Layer 10 of a small transformer language model trained on English Wikipedia (15 layers, counted from 0, width 128). Numbers have three digits each and are written without spaces.
A neuron adds its activation times its output weights to the MLP's output. To switch it off is to set its activation to zero at one token and run the rest of the model.

Output weights of the MLP neurons that the questions are about. A number n stands for (n - 500) times 0.0023.
n25: 513552361464328507485602532399426390606566523598432501494568352530560482532442457487649448507524541559530470532542628649628641531665544295615393427585432551120437582664512714521383651436410601363609468408483475611587573631477392451472500631615496451529539608509526441466599743511535389425521381464480591546643579751627496591668480504412573438531216582506453521552619541328556465595606
n33: 670327507473536299485632440569480524471544424484271568469561453530683479587474582668574413507465597492407511432538674479649440518430433641521542302492438520432524419534520473512345509570279521541522647381454596335461627498501487417610427360426390477375506495382420556448450426559480487500309478515584555539551586616627595566345632474338432564568345487610328622544473307474410635652426
n79: 578561525473581622444297428466394509518303407332584449361401439548379494570590549422506559438645505432373361307432353428472469438497418552674471436373672488539442569593506448487525604383561465670556663576611535610512542558661440512563385608453476592469532307642379523734434311442553429463449481497416404449400357402435531496646436528590517643456625321711450323577664633514480527479619
n115: 550516444442545370528503301656493534499471271547532605590485528562438413542448537594580341607696367539535377595647439380479533461550458632581421631601517397486586628631443355564306619651415651373496717521416614645368397551412486434460503645521437573491407496454632452413596373568465421419363488494576549433594441638546562455455635542508549515464662574415431491401657501429460444706574
n121: 593523328410474684482500444468533517528496587477564608379563629352437399592378375488540565464524678412694389628545534524596523806429607519480238465343377427430470592756540431687397541625574422283450488579442503451458606491695396315526331349430580500586457643391390569471648306531509506249550351481430474551291511552748535568666375562477604407476633582563433451516596520422523468425478
n197: 563643544469511698459423497334607469511428606631517573463399534473319582626334399455465456536462528620809573510590542494577414502452631462497551521350590404376478562501558485454633484515594548521456494493432444427548498499531478355490751478518373379524559359519589729608694568535487495388602447585443517289500360431604442486397480641538765364466611584457595576501584627515454402616517
n201: 502367485596418458436525326444418602676420603666544529477593518561576566573425422334352509488537401525377401437498627644479489553446632455542518465439420579512296402447616508520541460522552409576323631451576430556466613465440479577591529545540390406511533463340601540391772475607422549384482434294383612612331453484384590600625530586595509486512662632453427550355556734653415470390700
n210: 487640448456294440468678557379329430522482473252385465541501460701523587528588532509571596386607537513441568506470649474528661342430657404604435408438472593103515572525570648463548382447572496463346638645507548638554527484452386570496343615504456616640522535577522377596382456486356461575401520616363341546557572498338520555656504565471511449501430457476579353575696415505683357538536
n254: 480706604624474507498576478403483449462448556485593555448448608549463524390494616579610367601344506513481367463648417447620469549509573553456505583502495402427489421486334399367502542431387535652523649518493577459518600470455502440375477541383606607579460481535474497511428685491490465611524590425332455464570544459551550571476465475463370454537562342435576348435423574337406649495511
n304: 603531368522323397423517394514622363432432496333440441469542469493389487539481515455507506564635468534539370581556556501540510544356564437437532531583549569753362639579626591505373493394548452448409533525521502569398417402501575522465459697678576390404438502503544473512494373490432531430338416356298450339581463318583431378626483573432564495469368636480407576644498541534524523466441
n360: 565598317413614433389586540447492404399514552517481415426452403534658352638435365457604517515552502502500442511382636330577428536636447551593549264722548379332527596460497452563564467536350568548493548508425546614549604432422479368414519518475477390409488570615711447397402638546496498532409409475587582349555518560432427529410497358601473670587539480508494392573466573520373536479565
n381: 485464406489474520399444434556373568588536317499433558458425494559454452545357493630570291390385382660362499609515570446589416383428546413538392416552446430031522563520431620356477499600495601436476430571366545489494575493424416505398405598579665504492563688518465505466437297523449532406396464452487538555474514492458423539532515385400465465469548633506390494324453491580446509551542
n390: 539722404309643441584625490223464535398383531423514468179451569645432538379684711315433447525599542426137561545430487380610424415729432655417397527598393488553361360363373386325218582387259586448779628526464426541603570499495711617633261638289493700535523391611807399120610543480409468480476458396646624548362420621485376500554441325322230797672644471424587607399306426474346377364420
n439: 536410644543552475614400640691489498418447503664587610430458552511470670462449505587417469507518566542480513551486459523518538651644410572540526578517524547345543418539227403485445552587546539496381493465596503452430601408493676504372550579395347394505488577513576508651467353544404462469447389511687500584427562435414518506403419501507592310339541495562517472494513530392513424587537
n476: 619654548448455302514446630564627502580441615438357477486520605467402662407517562535545352545344466527493450605470654486683350421598711544487404419394468390427603498574546485470503548637456521643574450519512518373561559526643537426438519362518592672525463584470551650486390584454504345500522469528485346328494380534596540399622305467332517519442585518497445407446573497439475329536517
n504: 575495499394472478500562610476480672441424652483421598454418534582706477519511549559561508647546498420610648459490401420572628340527505361434478589396445616489596347628321484477484428440475554371386448569533434462616497453519486353547493380548545572563632421452462540386426638381531581448601438556512489452512440576359362525408534562438597532532767533406632404485515644629388548406512

Each question names a token from some text and the token that comes next. It shows the activations a of the neurons there, in the order above. A number n stands for (n - 500) times 0.018.

Then comes g, the gradient of the next token's log-probability with respect to the MLP's output, scaled to length 1. A neuron's effect is roughly proportional to its activation times (output weights . g). A number n stands for (n - 500) times 0.00082.

" returned", then " to"
a: 519501260489109807500493525494505503514475507475
g: 264341412614761475681559412382518555476325332360470396492473416745594551609659504595434375727420465542619404381476576718573573547375602549581488547574606642516624480660468466487542492567429640579500636473539474454407500439383548390502557430561573409495261649440549443561594370519405228458745595438463639348672529644387511467654571555487412485483548576618288639504309377536497513471708
Which neuron, switched off, lowers the next token's probability most? n121

" for", then " def"
a: 489513396477403657530963527501537501504488501498
g: 599543682393606557678667247424495434349548478362400585701578338416657621444424466685504489317579624332495407460494490403417404359362562512487708567660491452511629661426455664536414378507506500278621504594598326723489468405564494494790306452382563387598526474516746506618503600641293465477582431466345564505529430438472484581553647681529482308481537592594479499572414369495445616452575
Which neuron, switched off, lowers the next token's probability most? n210

"\n\n", then "="
a: 416498531495512526499485614532503348504493479504
g: 326473620473561333712463389565433367453320658569417560486582318611496577755469349377616459476327492470693559639440382454592502556634606770709466391597673594444594545585459409489481596331574610293627517391563394702397619451396538490345712402474486559407384425436517486478432487554682584589417515434383420386558627596465601401470404478357351339414407444655468502422472611556540726414374
Which neuron, switched off, lowers the next token's probability most? n254

" the", then " family"
a: 546510421475539573482509507502497488469507506509
g: 348500460301611621365607650508377524595405633561492616626513390570433537555565527469474501422327392382593627579465586536295551593623600531446503589583557344538479528391501504428396555502415619389533483465540513270535478435519514374547514525679493587568328563439552522428602396269565460563362476563588505572584744257706272567624317219397466537543529246718500545430634762360388502557331
Which neuron, switched off, raises the next token's probability most? n390

"ac", then "res"
a: 492507514560510482500487585516499429527491520508
g: 403628628451392438518725461511442345401487450331649445593428454530417425558526395655488380505392348483384463515444241367416319569540562364379485552574454651501666451506381429661399572639487559372558260315583420370586309482411519410439338591360522502502590429528833443537496383566413693440556316359319546487564601473449643637679340529476654383486584587434562266447404650533520425460416
Which two neurons, each switched off alone, lower its probability most, in order? n254, n115

" in", then "."
a: 497518271459373633479607500510484421465504485415
g: 608610344549601367405390254611415441642350494550521508464674453382355547516521438389628639587486446642602438503531356682440686398482468628287530437631484332450511603601574531466584364560378635350408538434607618397486384618360486493487590648408431676478440623438570508406613257426504356461393763350500511527485463319488649230460454649613477419517498295329352416574518522577318611558591
Which neuron, switched off, lowers the next token's probability most? n504

" in", then " Dun"
a: 459494523507377623499405479491506515503495470546
g: 604707451516674595690445555531529336402416507753322524689614692376451414469698584676378776363514581498679595466362563342420603359366385483437306638515536470651645489459500504493589396447429499344483601303520601514512404395550447513371264559444605538578586516437465375494567514477757450568430479560404452451580444390449509525253543611360551598453526359382654452303520571459598603577563
Which neuron, switched off, lowers the next token's probability most? n25

" of", then " Poland"
a: 498486521490374516581484567508499503513494466476
g: 372518405473567520554576648494413523790480617627585573387561481812538545724520520527358627302413593360467419525614363658531457665546554470491516535365416444404375578516486433405516414256566412485645706428478330392459645357517541613410625487473468510585218598556681368507541526344686498510418515442599563545521494489694583328711551742495499626490575597610502460296573595416505403576639
Which neuron, switched off, lowers the next token's probability most? n201

" by", then " two"
a: 504510439454470540470759502499489488485506452410
g: 497429646458468412567511601514386516547498612523458558497333471479546512402569453419408464461466540227496494378530388515465490487526387597514382405291494285421284432506607582651593476394558575548490614347574492574456666312634307625410677575448578480461476555430423433584605577362460588636468435626602914517474386466310325669496406512552444613742388584545385413385372308783354509653518
Which neuron, switched off, raises the next token's probability most? n210

" and", then " direction"
a: 633510343474432492507491652700505506500496504494
g: 403490469607389468475540475508664406545283627507459471700496627345432626271344570524439517477506584314602543560577622722646398440475468380442511365539447592643561574585435719477379383365357468480500647426332509691618581436561594469452569646681614460409662407452349452461604567423237366449481553469428492336399601543672217427421601657411396573554489498394541409713280459401589507608401
Which neuron, switched off, lowers the next token's probability most? n304

" Castle", then " School"
a: 501506468499254790519512502497499535519458501499
g: 395380499522539632474466504545388610379553539351584736392468563680613507436476484375511468377638499484569525562547695688716531673217444340270583583748551524419510640418771536444599466462537471693397567525577602526557432554589591390625630468467558582418219460335548620496508482373299484366606384592502415548607430521482350610610529388359507497260386528493536393562318401411538451367553
Which neuron, switched off, lowers the next token's probability most? n197

" Josh", then "i"
a: 499487428474412828516498499514570565503513502452
g: 443369467552541410742579551532557668419471502536481623259624268641673549714387349465483470576536589348394389567613504492525484551560407552555393528568564660388365551507604487527621520514453296540500527352395386459414478297437329506668565639534489547705505469407547478275520365703524482489538589636603748536517522252326497521408613366558434492462620654719403369650592548466370727533535
Which neuron, switched off, lowers the next token's probability most? n360

" The", then " Scottish"
a: 499500485454502546518524518417478464517513503454
g: 673550819481536509512471530493267505545615333638378370688482607746508620630534516519460627458427484490609531631319598375331483505624620602472377569509599540458601601589595573307671345535489512527463548578549549426668438528551422266626471393464563659510347572447437326460617727551578482421611479453705378488455474579279419427390790551420396664506455693579504492494444601637559532453631
Which neuron, switched off, raises the next token's probability most? n504

" the", then " Cal"
a: 506518516466475496504515561568497488518491515513
g: 396501606585587704609352603477731440625339587502371430343452435484477464455664345492601527589422623614466289564401483396434432393380581461394823384661627571563505307462451754416605381593592527569669488442575396419534462721459402410467475391451648365674393496479267406461532454581673455505493526431573712787527659608599453436487414393460616605497468414506555544586448362647585487495571
Which neuron, switched off, raises the next token's probability most? n304

".", then "\n\n"
a: 408500531486514531498490597523501362505495482488
g: 539534399522470415500652605528455393420293462573398252610520461529564578471425670404417548479593559578582382458248372527621624521298523704409523463509538657571562563490430465582542479374369660323658557600658517584405576495534458430744717500351552628497509508387515520393415427470429559476293591335613437237399758445390725267281385513619480325431481482581476448533514442493388544342571
Which neuron, switched off, lowers the next token's probability most? n381

" Kl", then "ya"
a: 503488508485195679526505442500573492508494485289
g: 521359576652512362538543443533658469640459665446592581422645276534430385562732522534318617662396607542509456552364372552508667583514366445406557363372651379395312354211573504476532594506564482437502590410469593497422608434474574641715569399345516387636695540430523502397399344375505531382388572600680589557572228567385538398498553615436772300448555375591498422482566482470345622466501
Which neuron, switched off, lowers the next token's probability most? n121

"nia", then " and"
a: 545528497482499487526547611510489513515737499610
g: 433424592243363399671501649505475562544566459431658473489482392581517444413467295558504542509500649568525496550418584528520361431729277542546543451531465441520611593448371574599504548602546514398738549416357349523260563291556650548353375214566431365356365310400379634564345597560400598552450516333603671462488630315644395512485548516363382567357460528527420646663429655535644506673604
Which neuron, switched off, lowers the next token's probability most? n439

" a", then " lawyer"
a: 506489421492514598505520513500471516457495498501
g: 529605563421597587420484460467470373443480461399358612611611520415509459529436400223353467469446609675406496700554549566233532473416624585481565534642409518532409721534377441421558553448540514641668426615567526563284485384488724308514516629431520522474298657223765462529366429523596553456425577463297554764656454540497425714422634686522431627336506428407522462409519308522425506471416
Which neuron, switched off, lowers the next token's probability most? n79

"hi", then "v"
a: 497502549510512618498513509516587515535827524475
g: 460580420476563346588716342446503472555695444634546299641454411540514593466498540373470593438654446570346274556434528582536484438462428620647536541557638602435610542750797538551370522648607630407531200557679573305507472523294543525622586445449558511448640483390627643710282380634434535339451494524356606542471397663568390648470471469568612587392546553423698520468612420632426553568467
Which neuron, switched off, raises the next token's probability most? n439

" tour", then " of"
a: 531502510479401570506519612407500529539505501501
g: 478536450375542716530542494532406569444664459526475481415570694566397761522753709620661490612699344420535502472305500461330325570704540700483414555563464487451388432452489561400440470704470473548530553615623481573636544350610503458446543439532395429597733356642608575482534472504558580317528348438725720521410548624410523602561497522398549422241455559562626441525348534449680550520232
Which neuron, switched off, raises the next token's probability most? n254

"His", then " film"
a: 604499455504513518489515560493495467489481500499
g: 530283457625348455537613602469520372369411357491313506401601538604412463536474462378490506506501498664353527506767636552363508502603419589477490405488578504562418661406395514605410580489615527487525627508529541733541257699553421579308779474705491558367558447369337570392817427601648589438626396607623404573459416567534598306391626298429409385400494675543576512494602463403607659545476
Which neuron, switched off, raises the next token's probability most? n254

" For", then "fa"
a: 500520517470446698486537518550483471479518486474
g: 713604460642720578462362300512486495499483567496385354565511522636439434377588445618379540499611447589452520688548524350428480486538411424737357546497474546503611451389635372385714426568474572415610476469508549445415607608492529449679525354268469429591273455373518450436516315420725519445598594576605391584363530569573312414334430445547578454179532417667412476516455532661330335786524
Which neuron, switched off, raises the next token's probability most? n304

"Be", then "fore"
a: 183518446492483615529487430517488432482535510481
g: 477415365284404571404445575432487462644573591377615463637693506647536500370343684517469475264601479481494668479501506390464514371397382477628474438435400604513580368426432435657474417635359277602342518376520437583459617371585592441532409391417449339719366510419612507418335693319424582508552600591631254490432326338409454455561655459661433477710427560647338418398556340366509661484423
Which neuron, switched off, lowers the next token's probability most? n25

"=", then "B"
a: 532506523497451486473513500500501594483544625480
g: 594675443461404468462552532520451435486532570600570573422529693349516608281404482551299390511653699576637398608315458529380410642602497457393362450517475387599584635285604351486520521721437710652485365518542475459420423517532483473557437560442487385637804499551380537524513259363566734409494727311615497441619575271519381422616440427543625388408668559418584570443542537466657338395451
Which two neurons, each switched off alone, lower its probability most, in order? n476, n439

" business", then " partner"
a: 500499438413394520498514514496502511519517502502
g: 444368523525601485628425710419408733498469548454490738447444467549424427409605592500533619370512721432378532457672448672299519562508403514307562513376706596634462566581476572400527538535590520670461427600681554410644461426430644434692508572231457423613320580424501572376362567356543209580464489355470637532517454451605463662594525297650369546412439445459634409628516531466291265500485
Which neuron, switched off, lowers the next token's probability most? n115

" 1942", then ","
a: 526520539502207461508532527526504515534503496510
g: 781462323459345593473388545450380462606482403528683530458532617503686520365355481364572474601629530635410537423469353364397608481475381471523353439539539417460486775499607442416453486310518521509352564476489553489509304510275516630520365619527586496602619427462469275457502322505564592640307587531482777484520507442394529472305600438493545412670488371533452309525597328244519567374215
Which two neurons, each switched off alone, lower its probability most, in order? n121, n197

" Cal", then "edo"
a: 500489502480433680491494511543512499513494500368
g: 697723437499527558668491534420596520488721562440452626438595591445540526604623648435426603545510581585615532597508433508551653402587480514591668578526429354551553537513405365678574419532426620369517467624452335583578424389523465314613638482507522514495455630507408462485515535535336381741476543542448291511585210355468542335552625620669499622888450612476312572539299464493663331684372
Which neuron, switched off, lowers the next token's probability most? n197

"re", then " performances"
a: 486482524501468539491503505495506452466501497490
g: 554445515524511436665329776402503526363383281321465647446550437529287266396548443425607417488566585532531444435587544629433561598556526478595388394638689345562629514505553507404328590344411493490643523579444541540791289648452495568511634691370452544622511477379398468274478416434616599551436392480320332469417486457734625558456568301583590632490452768552574444526501504437519326557540
Which neuron, switched off, lowers the next token's probability most? n79

" and", then " Scotland"
a: 638521425241404571503496510513498504494487499490
g: 455516631559470534437459507497473405672559686644530377574364481637381658515605474645465449332323458440637503575405589461413496498652445589415516551553487450437734589585542576455595574581776499462418595370573487238306599339435383418282499487632502639403521493544233393595586421628740626508491416487695557501487570578582545403319728531632423747520329597562485536305557501426550517304502
Which neuron, switched off, lowers the next token's probability most? n115

" in", then " L"
a: 527505424468484547504509563507514495519503490463
g: 551487449428702682522401523534409443363424543597346427477563523347478580533503493735620628558506431558645471497367802438486258366550315659489541600748498505522413601532343475543432552623432517510663406591264588410431427542672437430485326461598679377590457446448503491634467440514507651421698597522602483489545564551660550506402514326521501756334516227421516542505497282544612281571595
Which neuron, switched off, raises the next token's probability most? n254

"h", then "vi"
a: 471514058495213780506510482499495525513533488484
g: 491544480420351404718600500523549479559583357530435427470540488478395567218554377565509388393572546356225464585362456471591689495695486862348648511392446433555501540477471464474645373799461577531529285564631443425529640475349559574648594335548588598689583419627523693543351318446439535589613483532484497587488230551587473678377397442491582544330604551487625518465548475511471519355441
Which neuron, switched off, lowers the next token's probability most? n79

"ga", then " Ne"
a: 487503362476357571455525744527460536517619496480
g: 488301553402502451396428317495535380464619638376531525531594334335486321499460442487356602310601565447348576570380651487438558499449524330784537248760767377471509542661398365514521669480604354497447427360329671596403518691426440481391432548537482457519540533574285594590472548310526311573543705487521432492396515611547588355505587398398704476424320347491536543623449508516562534414557
Which neuron, switched off, raises the next token's probability most? n254

",", then " Josh"
a: 508514466500309520498580518497487491491510500413
g: 507516426582430428434512619367634653607593496502477369331795450591496500576509589239375684655359536405406514667646269609645426610510643589338720366502553288515552515443630503494516341541513569605570604690562558411475665541467472412468510536629606451582545698397389526625644521308393516330314625552416486548597489512584422553531411402490520647584408295523441668414445509629487510383734
Which neuron, switched off, lowers the next token's probability most? n504

" now", then " known"
a: 546509464505526765538508488492505491496535506443
g: 599602417503550575301450634568377634687602400368488549778470606491572555472487488449261543612448413415581385656371472523555490460570506537589492372246489638575349572530442458350448252430615608753487470339397433418494634635663668576600532238541592389454571378487663528580477629498641673562711465458382410351525572363539659494530523348443458376690582404501408612423453387668494507474538
Which neuron, switched off, lowers the next token's probability most? n197

" trou", then "ble"
a: 499516420489383550501503498494500436512502506494
g: 527541533555559280278699625547448527530585531458513593492507551612566623377407489539342459623513668431331460566371403422490539469369617428521455356677415600495611579528408648417469496456426424479614430277571506371361628639501341369405369519439402708586372678554663461593466537293586653611551336652576425294481507580427644565636717768634389239448460434571486499351544489406676536441520
Which neuron, switched off, lowers the next token's probability most? n79

" did", then " not"
a: 511495510494238660509522502506672433512500506447
g: 304403509426447579516534513377497324532693473381460384698388423507464578517459597633807669664589627494559416680392527470583583511440808464550527495447553589603638354631381338573493382623654512629565526456632520666560474524454443402534450575626485593470560546586839462584466446587219626391507554615379660677650433472497557489573437482627525490550578441549600654660536506727464502354619
Which neuron, switched off, lowers the next token's probability most? n360

".", then " A"
a: 403500531487515532498490600525501360505493482489
g: 308587683378626650630469446435461411598622509640366572450541540460527630548393246575466541663601427452412713430601691479600453459694423485531470512405589489534342334637419494570547695383529460414424534443254560455579606628483422527196475514673475531526437419452452496648550639695600407531537230663497577489744351529504338546404594471448576542657383403319632599477393382501553465655507
Which neuron, switched off, raises the next token's probability most? n25

"In", then " 1983"
a: 462497497501526589493498460520487443463500502496
g: 510498311431528470282604569414279449400480423322393668453354437399550448428335612442484557541443647561572551565643444722468496554318328486508587487398548440585740422439428477506499634742447512580502557579518544342472417579387406556272530442487703568498482468274624437519366658700556494412587579501156527461391390398594225594415343423543473608523425616585446439512429566427396554316378
Which neuron, switched off, raises the next token's probability most? n254

"\n\n", then "In"
a: 440500532496509535498488602539501353505498478505
g: 608351350573493552596454482450486516446469426360396612642515493474430267614323447454663478572451498491662361365631315572562604444366656393668519398550654554373455485482596542511711452432504660342556369491365414374621246455640381665434355583518528540391403592576522435770334398407457521290759434544635526541540301493443390494491482573561478612759583422402399431445618563638540372637512
Which neuron, switched off, raises the next token's probability most? n381

" made", then " the"
a: 489524486491383578500492502508500505502510458290
g: 461571460517341566491523753351473570373740560471469250466392686583446539638490689389363364363468468524533664169447456372459494551412707536421421699623404428494392415623455616587604538529403492496543478366567413420575535513484515680476472484746420519480761558608375523300342435498504626450474580386629437569488487471601352316601444431644561370558453369551474473755624566504645444414426
Which neuron, switched off, raises the next token's probability most? n504